Layer 10 of a small transformer language model trained on English Wikipedia (16 layers, counted from 0, width 128).
A neuron's activation on a vector x is GELU(weights . x), where the dot is the dot product.

Input weights of the MLP neurons that the questions are about. A number n stands for n times 0.0076.
n12: -48 26 43 -44 -16 10 22 -30 -11 18 64 4 2 -58 -11 -1 32 -12 -44 -16 -36 -78 -15 3 -15 10 28 -3 -4 -15 7 -4 23 8 -12 23 -8 -14 29 6 22 11 -22 -51 4 -30 1 10 6 29 -20 -3 -13 3 -60 6 -19 15 10 -6 -5 -15 -16 -13 -24 0 -10 0 -22 34 4 -16 2 -2 7 17 14 -8 9 -12 0 10 -22 11 15 -17 -26 -23 -1 -15 -14 -1 7 -12 14 -3 6 10 79 6 18 16 15 23 37 5 2 -6 11 -30 -35 33 30 -28 84 34 13 16 7 -32 -4 -2 15 12 -11 -22 14 -27
n28: 13 -22 -8 -11 -20 -9 11 -16 -17 14 -1 11 -6 -22 15 -9 -15 16 -41 -16 5 41 -9 -19 7 -6 27 41 -19 -21 -14 -19 12 10 18 7 8 -21 1 -21 60 20 1 0 -16 19 55 -17 -8 -45 -51 19 25 60 -4 18 -19 42 -20 17 -14 -10 -25 -12 4 -33 21 49 -8 -28 17 33 15 29 -46 23 -4 -1 40 31 19 24 -8 -16 -18 -15 -45 16 16 -32 -8 25 -5 -55 25 1 -11 -9 60 18 -12 -5 -31 4 4 1 -12 -29 -44 -18 20 -9 2 -30 11 -11 3 -12 8 17 46 44 -13 11 30 -22 27 13
n33: -20 -4 -31 -35 -60 -5 22 -39 26 21 13 -15 22 11 20 -6 -53 11 -28 33 28 38 7 -24 14 -53 12 -17 -17 15 -26 -62 -45 16 6 10 9 -23 66 13 11 15 1 28 36 21 17 25 -18 -4 -32 31 25 17 -12 37 -13 45 7 5 -48 5 -22 -5 -2 0 33 18 17 -13 -5 18 17 -1 -38 -1 0 -1 -12 4 -16 -2 15 4 3 16 -31 -27 29 -6 48 11 21 1 -24 -46 -6 35 -15 -13 18 -29 1 -1 -14 -28 -19 -40 -17 -23 -12 25 59 -35 21 -14 4 -19 0 29 11 -1 -1 28 -5 7 34 -12
n38: -6 6 21 -8 10 -33 29 17 11 23 -20 9 1 -14 -1 -20 -21 -32 25 16 7 -14 11 2 21 10 44 -1 -5 -12 -2 8 -10 -5 54 38 13 -20 19 21 -39 -4 -10 -17 -19 -16 -20 5 -28 3 -67 19 -33 41 -17 60 -15 -26 65 -12 34 25 21 -66 -16 19 8 -39 17 35 -7 -32 -7 21 13 -40 -19 -1 26 30 7 -13 8 -10 29 6 -7 -2 -6 -6 26 36 -5 15 11 -15 -24 -62 -12 5 -20 24 -53 -4 15 -58 31 -11 -18 -23 -4 2 -5 8 17 -29 -9 11 28 -44 -4 35 -26 -15 53 5 19 10
n71: 2 10 -1 -46 12 -30 -19 -11 -4 15 9 21 -10 13 -1 -25 -27 -20 3 45 40 -15 5 -5 -10 3 -10 26 -19 -1 -24 7 12 15 -18 -13 21 -7 11 22 -8 -19 -11 -2 13 5 61 28 8 -57 -19 26 -27 21 -34 -10 12 14 13 38 -45 -21 -16 36 17 0 40 -19 -70 -11 -13 76 32 -23 -31 -34 -24 29 59 8 13 -34 64 26 9 -23 12 -4 31 -3 21 -10 23 -45 -4 0 -21 -14 -21 -21 -6 2 5 -23 -19 18 -15 2 5 17 28 -11 28 -24 11 -9 -19 -22 44 38 -12 -58 1 -6 -38 -2 -26 -5
n88: -25 5 -59 -8 6 -8 3 24 1 4 -7 -8 6 22 29 -26 -13 5 6 -29 -9 -19 18 -21 -4 35 7 -24 -6 9 0 -13 16 -32 1 22 14 8 21 -5 -43 -6 3 -29 -5 -9 4 -19 10 -6 12 -37 -40 -24 -3 43 2 -10 -10 -1 6 12 28 -33 13 -37 13 12 -3 83 -17 -24 -7 39 38 -27 -3 5 44 5 -15 -24 8 4 -19 -1 -12 9 1 -13 24 -31 29 31 4 20 -30 37 1 35 11 -38 -36 -27 9 -16 -20 -9 1 17 17 -6 -7 11 -3 25 -5 56 34 11 -10 35 -30 30 1 -22 13 20
n101: -54 -8 -39 -11 6 -18 24 4 -9 -7 13 -42 -18 -11 -9 11 -21 -12 -23 55 51 -37 6 -8 -6 -2 4 12 -22 37 5 -18 4 10 56 10 1 -26 -15 -13 16 2 15 9 5 12 12 19 8 23 -10 60 27 -16 3 -10 10 41 33 -18 14 15 9 -28 24 17 -11 -17 -23 17 -48 27 -35 6 -4 17 20 -10 2 22 0 -4 13 13 14 -12 -15 16 -5 -10 11 -20 -41 -5 -27 -2 57 19 31 -8 -11 -18 -13 14 -27 -26 30 19 -14 4 -21 15 6 -14 7 -43 -51 22 35 56 5 -47 2 -16 2 -27 9 15
n106: -30 -11 1 -6 -10 13 -17 -11 -7 25 -34 -16 25 -31 27 30 -7 9 -14 -7 6 11 32 -33 -24 -18 2 -6 15 10 -1 9 -4 28 -1 -8 7 -6 7 3 -10 -10 17 -43 -13 -15 -11 -48 -37 1 17 9 -4 9 -23 6 -39 3 15 -22 -14 7 -18 20 38 -7 23 -9 -19 16 29 26 -3 15 -12 20 10 9 27 -9 -9 -47 -14 34 -27 -29 26 25 34 -23 4 -67 0 -94 -14 32 -9 29 10 36 0 -45 -9 -14 12 27 11 2 33 22 12 -24 26 43 -19 -11 23 35 1 9 -8 12 -11 -38 8 -12 21 -19
n119: -38 -24 6 -16 0 12 15 36 15 24 -16 15 -12 -7 -2 -25 45 23 5 13 4 -1 3 18 4 -9 10 -16 -7 -19 -11 -14 5 15 43 -20 20 -31 1 -2 -16 30 15 -15 19 12 -25 -14 -11 9 3 -24 25 8 17 -8 16 -10 -15 6 1 26 -34 -6 16 24 30 23 -12 5 29 14 -27 -24 -8 -3 -21 21 -13 -24 -19 -4 -26 3 -20 -11 11 34 0 -22 3 -30 -13 -17 1 2 -1 40 50 0 1 -22 -10 -9 -11 -32 13 4 -37 7 35 -4 10 24 -44 -52 -5 1 30 -17 0 11 2 -35 -6 36 -45 -33
n136: -8 11 -25 32 -18 -14 51 -20 -7 12 23 0 -14 -21 -34 -8 15 2 -10 60 -20 0 0 -33 58 -18 -16 1 -15 -9 -13 -17 24 20 7 6 4 5 1 -7 12 15 16 -1 -53 -50 34 -19 -24 15 -4 -17 -12 40 20 6 -21 12 -45 -21 -8 30 4 5 0 -41 34 -33 -4 17 6 33 -17 -3 13 5 5 25 -2 26 9 -11 34 34 -5 -26 18 28 0 -15 22 -23 -15 -19 -10 48 58 -14 -33 5 -20 -60 -46 -20 -19 44 1 -1 12 -29 3 -15 9 -15 29 -1 -53 -27 30 -18 17 8 14 -43 7 8 -1 -11
n146: 4 22 -6 -38 -5 -16 9 33 16 4 13 -9 11 -1 35 32 11 3 -16 23 -11 21 -16 -16 -28 26 -18 -29 31 12 1 36 -7 -7 9 21 14 19 19 -18 -6 16 6 30 22 -9 -14 -58 31 16 -19 10 15 -35 -25 41 5 5 -8 -6 38 11 27 -1 20 -8 -12 -22 -18 44 10 23 15 -24 36 -3 22 -9 20 52 -14 11 -40 -23 -16 -3 2 9 25 -9 0 8 -49 12 -56 -11 -3 26 12 -3 -25 25 -24 -3 16 -41 1 11 -34 -6 -5 6 2 -3 10 -3 16 23 -29 -8 -19 10 -9 -58 -3 -9 -19 -25
n155: -23 -1 13 6 -3 -20 -23 4 20 8 5 -10 -19 -28 18 -1 -4 -32 28 -6 0 -27 6 -11 -15 22 -3 8 -6 -19 -43 -25 -24 1 -3 -1 1 37 -6 12 42 -33 53 3 -37 25 -14 14 -14 17 32 45 27 -38 -7 2 -4 -33 -1 -18 34 -48 3 -8 -19 11 -1 17 -28 25 -27 -1 -21 15 -6 13 18 -4 -11 47 -4 12 32 -50 -5 -30 15 33 4 27 1 -8 5 11 -7 -6 -6 33 -22 -45 -23 -3 -26 27 13 -21 16 8 -31 -8 1 -7 6 9 5 23 -22 43 18 12 19 -14 0 25 3 24 -40 14
n157: 12 -16 19 -18 37 -34 10 12 9 -11 28 -32 15 1 41 26 19 -11 -31 19 1 6 8 -23 -1 43 -13 -15 2 13 22 65 30 36 -11 44 -10 -61 12 24 -28 -8 33 -21 14 -1 -12 -57 -8 1 -33 -37 -2 -36 25 25 -4 1 12 11 38 27 22 -10 -1 -1 -16 -30 -8 58 -4 0 -18 -30 -9 1 2 -1 39 2 -47 23 21 2 8 -28 18 -17 13 -4 -9 -15 -8 -18 35 9 -9 6 17 -9 -1 -11 1 -4 44 3 -9 9 -22 -7 -8 -11 -5 19 -1 -31 5 20 -1 0 1 6 -43 -56 -1 -21 -29 -3
n158: -13 -10 4 -23 -57 -33 10 11 8 11 31 -36 -6 -10 -12 -10 -10 14 -5 -13 -23 -46 -23 -5 11 4 29 6 -13 -27 1 -7 -19 6 -12 31 15 19 -3 -2 47 6 37 -2 24 -7 -6 -16 8 4 1 -32 9 31 14 7 10 -3 6 -5 -14 42 5 -19 11 38 -13 21 -7 -2 -1 15 -45 -31 1 2 0 21 -28 13 -43 34 6 -9 33 -3 19 14 0 14 14 7 -1 -11 -26 7 -24 -1 21 26 12 32 9 36 -16 -52 16 5 -29 -41 22 17 -21 -4 17 -3 38 -30 10 -4 14 -28 3 0 -12 -11 25 -13
n203: 7 21 -9 -25 76 -18 7 -15 24 34 13 31 -24 -14 17 -9 1 -82 -18 -18 29 13 -18 -20 1 2 18 34 -42 17 27 21 32 -8 38 -22 33 6 -4 -25 -5 -4 -8 -5 4 38 13 -21 -9 35 14 -1 24 4 1 0 -17 -4 35 -9 -28 21 20 18 -19 1 6 45 -32 28 30 1 -21 -5 -59 4 7 -3 2 -19 -4 -3 7 -7 -13 -35 21 4 -4 -45 -15 -30 -77 -2 19 -7 16 4 19 -28 -3 31 -15 40 -9 -45 4 -8 -7 22 17 27 -10 -32 -29 -38 29 37 20 -8 3 -6 -3 -21 19 -15 2 11
n242: -4 35 2 32 -21 -10 -43 5 -2 19 40 -58 49 -17 -4 -23 -26 -13 -2 -11 19 -25 -42 11 8 3 9 19 8 -27 -39 41 -11 62 44 -7 39 12 -15 -49 -24 -12 6 -26 -2 -24 -34 11 -30 -16 15 -11 42 -26 1 -12 -10 16 21 -26 8 -9 45 8 24 -30 -3 6 -14 10 -16 15 -18 29 -40 -18 25 -9 27 21 -18 -14 6 -22 -4 -20 -8 2 30 -4 -5 1 -23 -4 1 35 -18 35 33 -2 45 0 28 28 4 -2 -21 -6 -18 -57 9 -44 -16 -55 -1 -39 44 44 -6 6 6 8 23 -46 -2 20 6 3
n288: 2 -67 -17 20 -29 -31 -17 8 4 8 -4 12 -12 -11 -24 -42 -7 -25 -4 73 -10 -22 2 -58 48 -31 7 -12 5 41 29 -16 -4 13 -35 -27 -16 39 -2 -23 9 2 63 -36 10 -35 -29 42 -9 -29 -25 26 5 -31 -39 16 -12 -5 17 11 6 50 9 2 17 12 16 35 -39 6 -7 -26 9 58 9 -11 -28 26 -5 2 12 31 16 -39 6 -15 -11 24 22 -5 9 -6 2 18 20 23 9 -58 -3 -22 -7 -8 -21 62 -1 -13 -68 9 5 14 -23 25 49 23 -35 -16 5 64 -27 -2 17 -10 -7 18 0 27 26 -6
n334: -39 -17 -12 20 16 -23 13 -16 8 30 -5 18 -34 -4 -32 0 -22 22 -19 65 32 10 -21 3 22 -7 -23 22 3 9 -2 55 26 15 23 27 28 -6 -6 18 16 -2 30 11 -73 20 -12 33 -6 -36 -45 -27 19 4 -32 62 14 22 -10 32 49 -24 -19 -17 59 11 -5 -5 -8 12 -29 -7 6 13 24 9 29 -10 42 34 18 11 2 9 -5 -14 -30 28 12 -13 -15 4 -26 -5 7 22 3 0 48 -1 -43 -32 -39 -17 17 34 -46 17 -2 -15 -16 -55 -13 -2 -27 -42 -9 8 16 27 11 17 -64 -35 -10 -53 8 -27
n404: -55 -6 -6 -9 2 10 19 -30 -2 1 1 0 -6 -15 8 8 -14 -5 -13 35 57 -12 9 -15 25 -15 4 -1 -8 19 -5 11 3 -1 27 6 24 -4 39 12 -1 -15 9 -24 12 -13 -29 -24 0 17 4 26 53 -8 2 9 -16 22 -6 6 -44 22 0 15 48 19 14 43 13 -27 -4 29 4 -3 -11 -6 24 -7 10 15 17 -14 -1 13 55 -21 -4 -28 19 -63 -33 -26 -10 -21 -16 -16 1 -13 50 30 -15 34 -4 47 35 13 -66 -41 -14 46 -33 -17 13 19 20 -42 7 17 33 -25 -5 12 -24 -15 -13 17 0 -9
n407: -1 -18 11 -5 40 -5 2 -14 34 7 0 44 33 9 -28 -22 13 6 3 -20 29 -28 -4 -4 12 3 16 -14 -17 30 20 24 27 -14 -17 50 4 7 -16 15 -9 42 38 1 6 11 -23 -19 -6 -1 -45 22 10 2 -30 8 6 15 46 -36 44 -31 -13 33 32 -34 -2 8 2 -24 10 19 22 19 -4 1 35 -30 -17 14 -34 8 -10 -11 7 -33 29 5 30 2 -19 -6 -49 19 21 5 13 -9 -6 36 -11 -8 -29 3 13 -63 -12 34 -12 -16 11 -52 -29 -6 -21 7 28 11 10 -20 13 -26 -38 -77 8 9 17 -3
n418: -13 -17 41 -23 7 2 11 33 16 -5 -4 21 35 2 -5 -11 11 3 -4 -8 -2 -14 37 14 5 -21 1 3 -6 -32 15 -2 -12 -11 48 12 38 -6 2 -12 -27 19 3 -1 30 -5 -4 20 -11 7 -12 19 -15 -32 -7 -11 9 18 -42 -25 4 13 -3 -41 4 -13 8 -39 -9 -35 22 -9 -7 31 4 -27 -20 16 36 2 8 18 14 13 -14 -11 33 16 -23 -58 -22 7 6 3 -14 -26 -10 10 50 21 -1 3 -9 20 32 -28 -12 4 8 28 -22 -24 23 -21 -26 -9 12 10 21 -36 -23 0 0 -6 1 31 -14 -8
n428: -6 -28 -15 -37 11 -16 -32 12 -5 9 23 11 -1 -20 12 -20 -53 -29 20 22 12 -10 15 -47 48 -33 48 9 -30 6 17 -4 -35 -2 15 26 -15 13 16 0 48 -31 18 9 -3 -7 -14 60 -15 -12 -9 13 -38 14 -9 5 -9 19 32 22 -5 -16 -18 -10 -24 23 16 -40 -16 23 3 -7 68 -25 2 8 -6 4 26 -14 1 13 48 -7 60 25 -29 7 -4 -35 15 -21 17 16 -6 35 3 -28 9 -41 16 3 23 13 -35 6 -10 -35 -9 9 -1 22 -2 -49 35 7 -48 -34 -18 -7 22 7 -1 -3 39 9 -38 -4
n473: -31 -7 2 -11 16 5 9 -9 -8 18 22 -1 -27 -4 17 6 -16 -7 -13 -20 36 -10 -43 -40 13 6 28 41 -21 9 36 6 -22 -7 -29 7 -23 -6 -21 31 25 4 3 37 -39 -5 -24 -12 23 1 -31 22 -10 9 -31 -20 -20 61 3 15 -21 -7 10 7 -42 11 -7 -17 -48 26 17 -28 26 -3 -41 44 35 -11 -14 23 4 20 -13 22 6 -18 -24 -5 7 7 19 3 5 1 15 -2 7 -16 -10 -1 -35 42 1 24 26 -15 29 -29 19 -14 -12 -25 3 3 5 -16 -9 22 44 -53 -7 20 -52 25 25 12 -5 -8

Each question shows a token from some text and the vector x that enters the MLP there. A number n stands for n times 0.05.

"m": 31 2 -4 31 -20 22 3 -16 8 -28 -14 -2 4 -8 2 2 -18 24 -9 12 3 4 -8 24 -7 -19 -4 -20 44 -1 -31 13 -13 -6 -11 -4 14 27 14 7 -18 -8 -22 -14 -4 -5 18 7 8 -4 -21 5 8 -19 7 -35 -8 -13 8 -9 -1 10 -14 4 -18 7 -47 16 9 -18 -25 13 4 -10 3 -11 -10 16 -2 31 15 14 11 -4 0 10 13 -4 14 25 2 -16 -2 -10 -3 -32 -4 -9 16 -6 -4 5 34 0 9 8 2 4 3 8 13 4 1 2 -6 -2 -1 -30 -25 1 -4 7 4 6 6 9 -4 16
The neuron with the highest activation: n33

" pre": 1 -14 7 15 8 29 14 -17 -17 -5 -32 -10 6 -8 30 -2 -3 -2 2 -6 1 -14 2 -4 -10 -13 12 -11 8 -14 24 -10 28 -7 -7 -3 2 12 21 -7 6 1 -26 3 32 23 -19 -10 5 20 -6 -18 -8 5 -14 0 14 8 -21 13 1 13 6 1 33 -1 -54 16 8 10 -3 3 5 -6 -1 -16 -36 21 8 -4 38 5 -15 6 4 11 -7 -39 -13 16 -2 6 -9 -3 0 2 -8 -11 24 1 -5 13 50 3 -2 7 -22 -25 -16 5 -18 22 -5 -4 -5 -5 10 15 -29 -4 -2 16 7 -9 6 -1 -2 -8
The neuron with the highest activation: n404

" J": -4 16 16 -5 -1 1 7 12 5 -24 -13 8 23 1 -6 7 29 0 -6 -11 -16 3 0 -12 13 -5 -11 -13 30 6 4 -22 24 20 -10 -42 -2 -12 0 -1 8 -4 -14 8 11 -5 3 7 -15 14 -4 2 4 0 11 9 -4 0 -14 -11 -12 1 3 20 -10 0 -22 -26 9 -13 -17 13 -10 1 15 9 -17 -2 -2 -2 3 12 9 7 1 25 3 -16 0 -1 -3 -9 7 4 22 -6 15 -14 0 -7 -4 -7 2 -18 -32 1 4 17 15 10 -28 2 -2 4 -6 -6 -2 -12 -13 -12 24 12 56 4 -6 -5 -12 -31
The neuron with the highest activation: n136

" schools": -7 2 10 7 6 34 11 5 -7 -15 -12 -4 7 -35 -8 -2 14 5 9 -14 -11 9 17 0 -2 -3 5 36 -5 -11 10 -4 17 -15 13 -11 9 7 5 -1 -15 21 -6 -4 -17 -12 -3 -8 -29 11 -11 -12 -10 -8 -9 -10 1 4 -3 7 -6 -7 -9 1 -5 23 -68 9 5 -8 -28 -12 -6 0 6 -2 -3 1 -12 -1 11 24 -1 24 -4 14 -2 4 -11 44 31 6 -12 13 -13 -1 12 -7 -12 -1 4 10 18 -9 16 5 -1 -15 9 -1 -5 19 17 1 -9 3 4 -13 -15 -13 -22 17 11 -10 10 -8 15 13
Which neuron fires most, and how strongly? n12, at about 1.2

" most": 0 -21 13 19 9 19 -2 17 -5 -40 -2 9 -4 1 16 7 6 -3 13 7 3 -11 -2 7 -7 -31 -21 -1 2 33 33 -18 2 -15 3 -20 10 5 5 -21 3 2 5 -1 13 3 -15 -30 -27 2 37 6 16 20 15 1 30 -17 4 -7 10 27 3 -31 1 18 -54 2 25 -14 -29 -12 -1 20 -14 -18 -26 16 -6 -10 -11 -5 -34 5 -16 -1 -14 -19 1 3 -4 -1 -12 9 7 -8 24 -12 23 27 9 17 28 8 -2 -5 14 -4 -2 18 -7 18 2 14 -17 -25 4 10 -16 -12 -6 6 5 -5 4 17 -7 12
Which neuron fires most, and how strongly? n119, at about 2.2

" Hy": 1 3 0 5 -16 -11 -8 19 -8 -14 -10 -8 10 -1 0 2 23 7 10 -16 12 -1 25 15 -6 14 -15 6 19 -6 -1 -1 36 7 -10 -3 3 -3 -13 -19 -3 25 -6 -20 -3 -15 -11 -23 -11 12 29 -18 5 8 0 9 29 -20 -5 -9 9 5 3 16 15 -9 -39 12 3 -27 1 0 11 23 9 6 -12 1 -5 -3 0 -5 2 -6 -10 19 -18 -6 -25 33 5 21 -15 4 -14 0 -13 -18 -11 8 -39 18 2 -1 -10 -1 -9 -39 13 31 -15 14 11 13 -17 11 12 -11 -34 -10 12 42 31 -10 -4 -2 4 -13
The neuron with the highest activation: n146

"s": -3 1 4 10 -4 14 6 11 5 -26 -17 13 10 -23 -25 9 -4 14 11 4 -4 4 3 6 7 -3 -10 22 -3 -4 5 13 -5 -5 13 -3 8 -12 2 -4 -12 10 -10 2 5 -20 0 -3 -23 7 -34 3 -14 2 -2 -2 12 1 -6 -5 2 -11 2 -4 -6 25 -79 2 14 -14 4 -19 6 6 8 0 -17 -9 -2 5 -9 4 2 18 18 20 4 5 -10 36 14 11 1 6 -6 -18 7 -6 -7 -6 29 4 15 -1 -4 1 10 12 -2 1 5 1 0 4 -3 -9 -6 -12 7 -23 -12 -10 18 2 16 -6 19 0
The neuron with the highest activation: n38

" and": -1 11 7 7 1 19 5 -7 4 -35 -2 1 4 1 -2 -4 15 -5 -1 6 12 6 -8 -11 0 -1 9 9 5 0 -1 -7 -9 -4 14 7 2 -2 -9 -9 1 5 -9 -1 7 10 -1 10 -10 8 0 -3 -1 6 5 -14 8 -16 -6 11 3 4 -2 8 -3 13 -84 1 3 -8 -6 14 -6 12 -3 0 -5 -3 5 -13 -5 1 0 -12 4 -3 12 -5 -11 -9 3 12 -1 9 -3 5 -19 -3 -1 0 10 -8 4 0 1 8 8 2 -8 4 2 6 -2 -2 -14 -2 3 -4 9 -3 3 -19 35 0 4 -12 7 29
The neuron with the highest activation: n101

"New": 0 9 -8 -6 21 46 12 -1 10 -41 -26 10 -10 -12 9 2 13 -23 4 11 3 15 -18 -13 8 23 -13 12 25 11 -1 -13 -11 -19 5 -13 -1 -6 5 -16 -1 1 -11 -4 19 11 -15 -9 -3 5 7 -9 1 -10 22 -2 13 -5 15 -9 1 13 8 6 0 -4 -48 4 -12 10 -4 -11 0 -24 -5 4 -6 -10 11 -32 15 6 -7 -2 -13 16 -10 11 -15 17 -16 29 10 16 16 0 13 3 -19 -7 13 15 6 8 -21 11 -17 -6 18 40 -16 7 6 31 -9 3 -9 -10 -13 -5 10 3 29 -3 -15 1 -42 -16
Which two neurons fire most, strongest first? n203, n119

" present": 5 -1 20 6 -11 12 -2 29 -7 -41 -19 21 1 17 16 -6 14 6 4 -12 -12 -9 -9 14 -11 -22 10 -1 2 7 21 12 -7 -9 3 -8 -2 0 6 8 7 12 14 9 14 12 -31 -1 -18 -22 2 9 -16 -10 9 -23 26 11 13 8 0 -17 9 5 23 9 -69 1 6 5 -21 -31 1 -17 -3 -9 -7 -10 -3 0 9 -9 -16 2 22 9 6 -1 -7 19 2 9 0 -1 -1 -9 -15 10 16 3 15 -1 30 -6 -23 7 -3 -3 -4 -15 8 2 -3 3 -14 18 -4 -1 -1 8 -29 -1 27 -2 9 0 -14 8
Which neuron fires most, and how strongly? n158, at about 0.19

"ey": -5 9 -11 4 -25 5 -1 -1 -10 -15 -13 38 12 10 -31 14 18 12 14 -1 -2 20 -3 18 15 -13 21 -19 5 -13 -13 -3 22 -12 -8 22 -1 -17 -15 0 13 -5 -5 9 4 31 -3 -22 -26 12 37 -6 1 12 -2 17 32 -32 -11 -16 12 -3 -6 31 8 13 -37 5 8 -20 2 9 -12 14 18 9 -11 -14 -7 -9 23 11 -30 6 -30 18 4 2 4 39 14 13 -14 3 16 22 2 -1 11 9 -22 -8 -20 -2 -13 18 -22 -8 11 10 -30 -12 -23 -1 -19 7 4 -1 -2 9 6 8 17 -27 -21 -14 -10 -11
Which neuron fires most, and how strongly? n334, at about 2.6

" on": 9 12 -16 0 -5 26 -17 41 -11 -15 0 17 -10 -1 -23 21 -9 14 -7 -4 -17 -3 13 -2 -8 -19 -5 -5 9 -11 -1 -3 25 -5 1 -16 -7 1 5 -17 8 5 -7 -14 29 6 -5 -10 9 17 -8 4 10 -27 2 -16 15 3 -16 12 7 -5 -2 15 -5 -10 -71 -4 -3 13 -6 -6 21 21 8 -16 -12 1 -15 15 33 -21 -13 7 21 -12 23 -2 -16 -13 -10 2 7 19 10 15 0 -11 -5 -16 22 -22 13 -4 -9 13 5 -13 21 25 15 12 -9 -2 15 -1 -7 -5 4 10 -5 3 17 -5 1 -7 4 14
Which two neurons fire most, strongest first? n88, n418

"arily": -6 -1 4 20 6 0 7 1 0 -26 9 0 -2 -21 9 -1 1 9 9 -12 -2 -17 15 19 -3 7 -9 8 13 7 2 6 7 -20 6 3 -19 0 -1 -2 -14 5 -28 -6 -2 10 -3 -9 -13 1 12 1 2 31 -26 10 11 4 -6 8 2 3 1 -5 -2 32 -81 -6 26 -10 -9 5 2 3 9 -3 -27 9 -3 13 0 -6 -15 17 -1 11 -1 0 -15 26 -20 15 -5 15 -3 -17 13 -7 8 8 16 5 11 -1 18 -6 -6 -7 3 11 -3 1 9 6 -3 5 6 -4 -1 -18 -10 -9 3 -13 7 -16 22 14
The neuron with the highest activation: n12

"ions": 3 -8 12 4 3 44 -1 17 0 -32 -14 6 -2 -2 -10 5 5 21 10 -14 4 8 7 14 -5 -1 0 11 11 5 -5 10 13 -25 4 -3 -20 0 5 -8 -8 11 -9 -7 -20 -22 -15 -11 -17 23 -32 2 -5 -12 -15 -25 4 -7 -13 1 14 -7 -3 15 -12 14 -70 -6 23 -3 1 -9 -5 24 12 -7 -10 -10 -7 11 13 14 -4 7 20 15 13 12 5 45 14 16 -3 2 -1 -8 -6 -7 -1 7 17 9 17 -1 -14 -11 8 24 15 3 -6 10 -12 8 9 -14 -13 -14 1 -23 -11 -3 -12 5 -4 12 -2 13
The three highest activations, in order: n38, n407, n473

" at": 3 8 -7 10 10 26 1 18 0 -27 -6 9 -7 -3 0 15 -3 -2 -2 10 -3 7 15 1 7 2 -1 6 14 1 -10 -5 1 -7 1 11 7 0 -13 -9 5 8 -5 -1 2 -1 0 4 -2 3 10 4 -7 -8 -1 -18 -1 4 -12 2 -7 17 -14 3 -5 -12 -75 -3 -9 -4 -8 17 -11 5 -5 1 -6 -1 7 -3 10 -11 14 1 12 -5 14 -2 -13 -6 -7 4 -4 1 -2 5 -3 -15 -2 5 -5 -8 4 7 7 0 -9 -6 8 -6 -3 8 6 -8 5 -7 1 3 2 -2 -2 3 44 10 1 -30 -7 31
The three highest activations, in order: n101, n418, n136

"\n": 9 3 10 5 13 22 9 -11 -22 -12 -5 10 18 -6 15 11 -11 9 1 -7 -7 -7 0 -9 8 6 7 -12 -14 -1 9 -15 -8 7 -7 13 -11 -3 6 -5 17 8 -18 -3 -1 12 2 -7 -3 12 -7 0 -7 -6 9 -20 19 -7 1 18 -3 -4 -2 11 -9 33 -62 -7 5 -10 1 -7 8 -11 2 4 -18 -5 -7 1 14 -2 3 8 -2 23 -14 -4 -23 -13 -2 -4 13 -1 -10 -10 2 -16 4 -6 7 1 8 3 -9 9 3 0 -13 8 -12 1 2 -2 4 0 -2 -11 -24 -5 -10 3 49 22 0 -13 2 32
The neuron with the highest activation: n428

" Stan": 2 25 20 -22 9 19 17 -9 -5 -22 -19 13 -2 -6 -10 33 16 -18 -16 -5 -2 10 3 -7 7 3 -5 -11 27 -12 -16 13 30 -14 -3 5 -1 0 5 1 -34 2 -7 -8 14 -24 -9 0 -25 10 17 -7 8 -3 17 4 -12 -13 -11 9 -21 1 -1 12 19 18 -47 11 0 -18 2 10 -24 -16 0 9 -15 5 4 -15 24 -7 4 36 -12 -5 12 -9 3 27 -2 1 -3 3 1 -10 3 12 -8 6 6 -4 15 1 -10 26 4 -7 13 16 11 -7 -2 6 -6 -15 2 11 -2 -3 -21 21 37 -17 -15 -31 -13 -20
Which two neurons fire most, strongest first? n106, n404

"anded": 9 2 1 -1 5 13 3 18 -12 -51 1 4 -13 7 6 4 -3 5 17 -3 1 -1 10 15 -3 -21 6 -8 5 -8 6 7 -2 1 5 0 -10 -1 15 -9 9 -6 -7 -18 -1 8 -37 -8 0 -9 -5 0 11 9 11 -5 38 -3 -18 15 -4 -5 11 6 -18 11 -74 0 -9 7 -6 0 6 -8 8 -8 -1 12 0 -1 18 2 -9 2 8 0 1 1 -20 46 -9 8 -25 -1 23 -12 10 26 -13 21 13 15 5 -1 -9 0 -1 8 7 0 8 -3 -9 9 14 -12 7 0 -17 -5 5 -16 -6 -10 -6 7 9 18
Which neuron fires most, and how strongly? n158, at about 0.5

" system": -8 13 1 10 -13 17 -6 5 13 -37 -18 2 6 12 -13 -3 24 0 12 1 -5 1 2 3 -4 6 -18 7 -4 -20 11 5 15 1 9 -13 -2 25 -1 0 -4 6 8 -5 -14 4 12 20 -11 6 -16 -12 2 -20 -11 -13 13 -1 -11 3 9 -4 -7 9 10 7 -76 15 17 -4 6 3 -4 -3 12 -8 -9 4 -5 -2 2 8 4 12 7 8 -6 -1 -3 38 10 2 11 8 -29 -25 -4 -28 9 -18 10 7 25 2 -1 9 12 4 -10 -4 7 -14 -4 0 -16 21 -8 1 -15 1 -8 8 14 -8 8 -4 -2 4
Which neuron fires most, and how strongly? n155, at about 0.092

" fac": 1 -4 6 17 -1 0 16 -11 -6 -36 -6 24 6 3 6 21 3 14 -4 34 -4 -2 -2 12 0 -10 5 -11 2 -20 33 9 9 -26 -8 -1 36 -7 6 2 6 -10 -5 1 -2 2 10 -10 6 -3 9 -4 6 -23 9 2 10 3 -28 9 7 6 -5 11 2 3 -62 -4 5 3 2 -15 4 15 6 -6 4 9 11 -23 13 1 -13 29 -11 15 -14 14 -23 12 -23 19 -16 -11 18 -18 7 -4 18 -2 9 11 14 -17 9 20 -31 -7 6 -5 0 -5 10 -10 17 37 -2 -10 -30 -3 0 14 11 -10 -4 -28 -29 -17
The three highest activations, in order: n334, n12, n418

" 5": 4 0 -13 6 6 42 -12 -6 -9 -37 -32 -17 -10 4 -22 16 13 -12 3 -4 -2 9 13 14 6 -20 4 12 10 3 -11 -11 13 20 -12 -22 9 17 -4 0 -3 -2 -6 5 24 24 -22 4 -2 -29 -1 10 0 0 11 -3 49 -5 4 12 9 6 -2 6 26 33 -38 11 -2 -10 -22 4 8 10 2 -5 -35 10 -10 -10 40 -6 23 12 18 5 -2 8 -16 31 1 -11 2 -5 14 -16 -15 -9 -3 -7 -14 2 18 -11 -22 10 4 -7 14 18 7 -9 -1 6 -13 21 -15 -3 -13 1 -9 2 32 -3 -41 -14 -19 -19
Which neuron fires most, and how strongly? n71, at about 2.2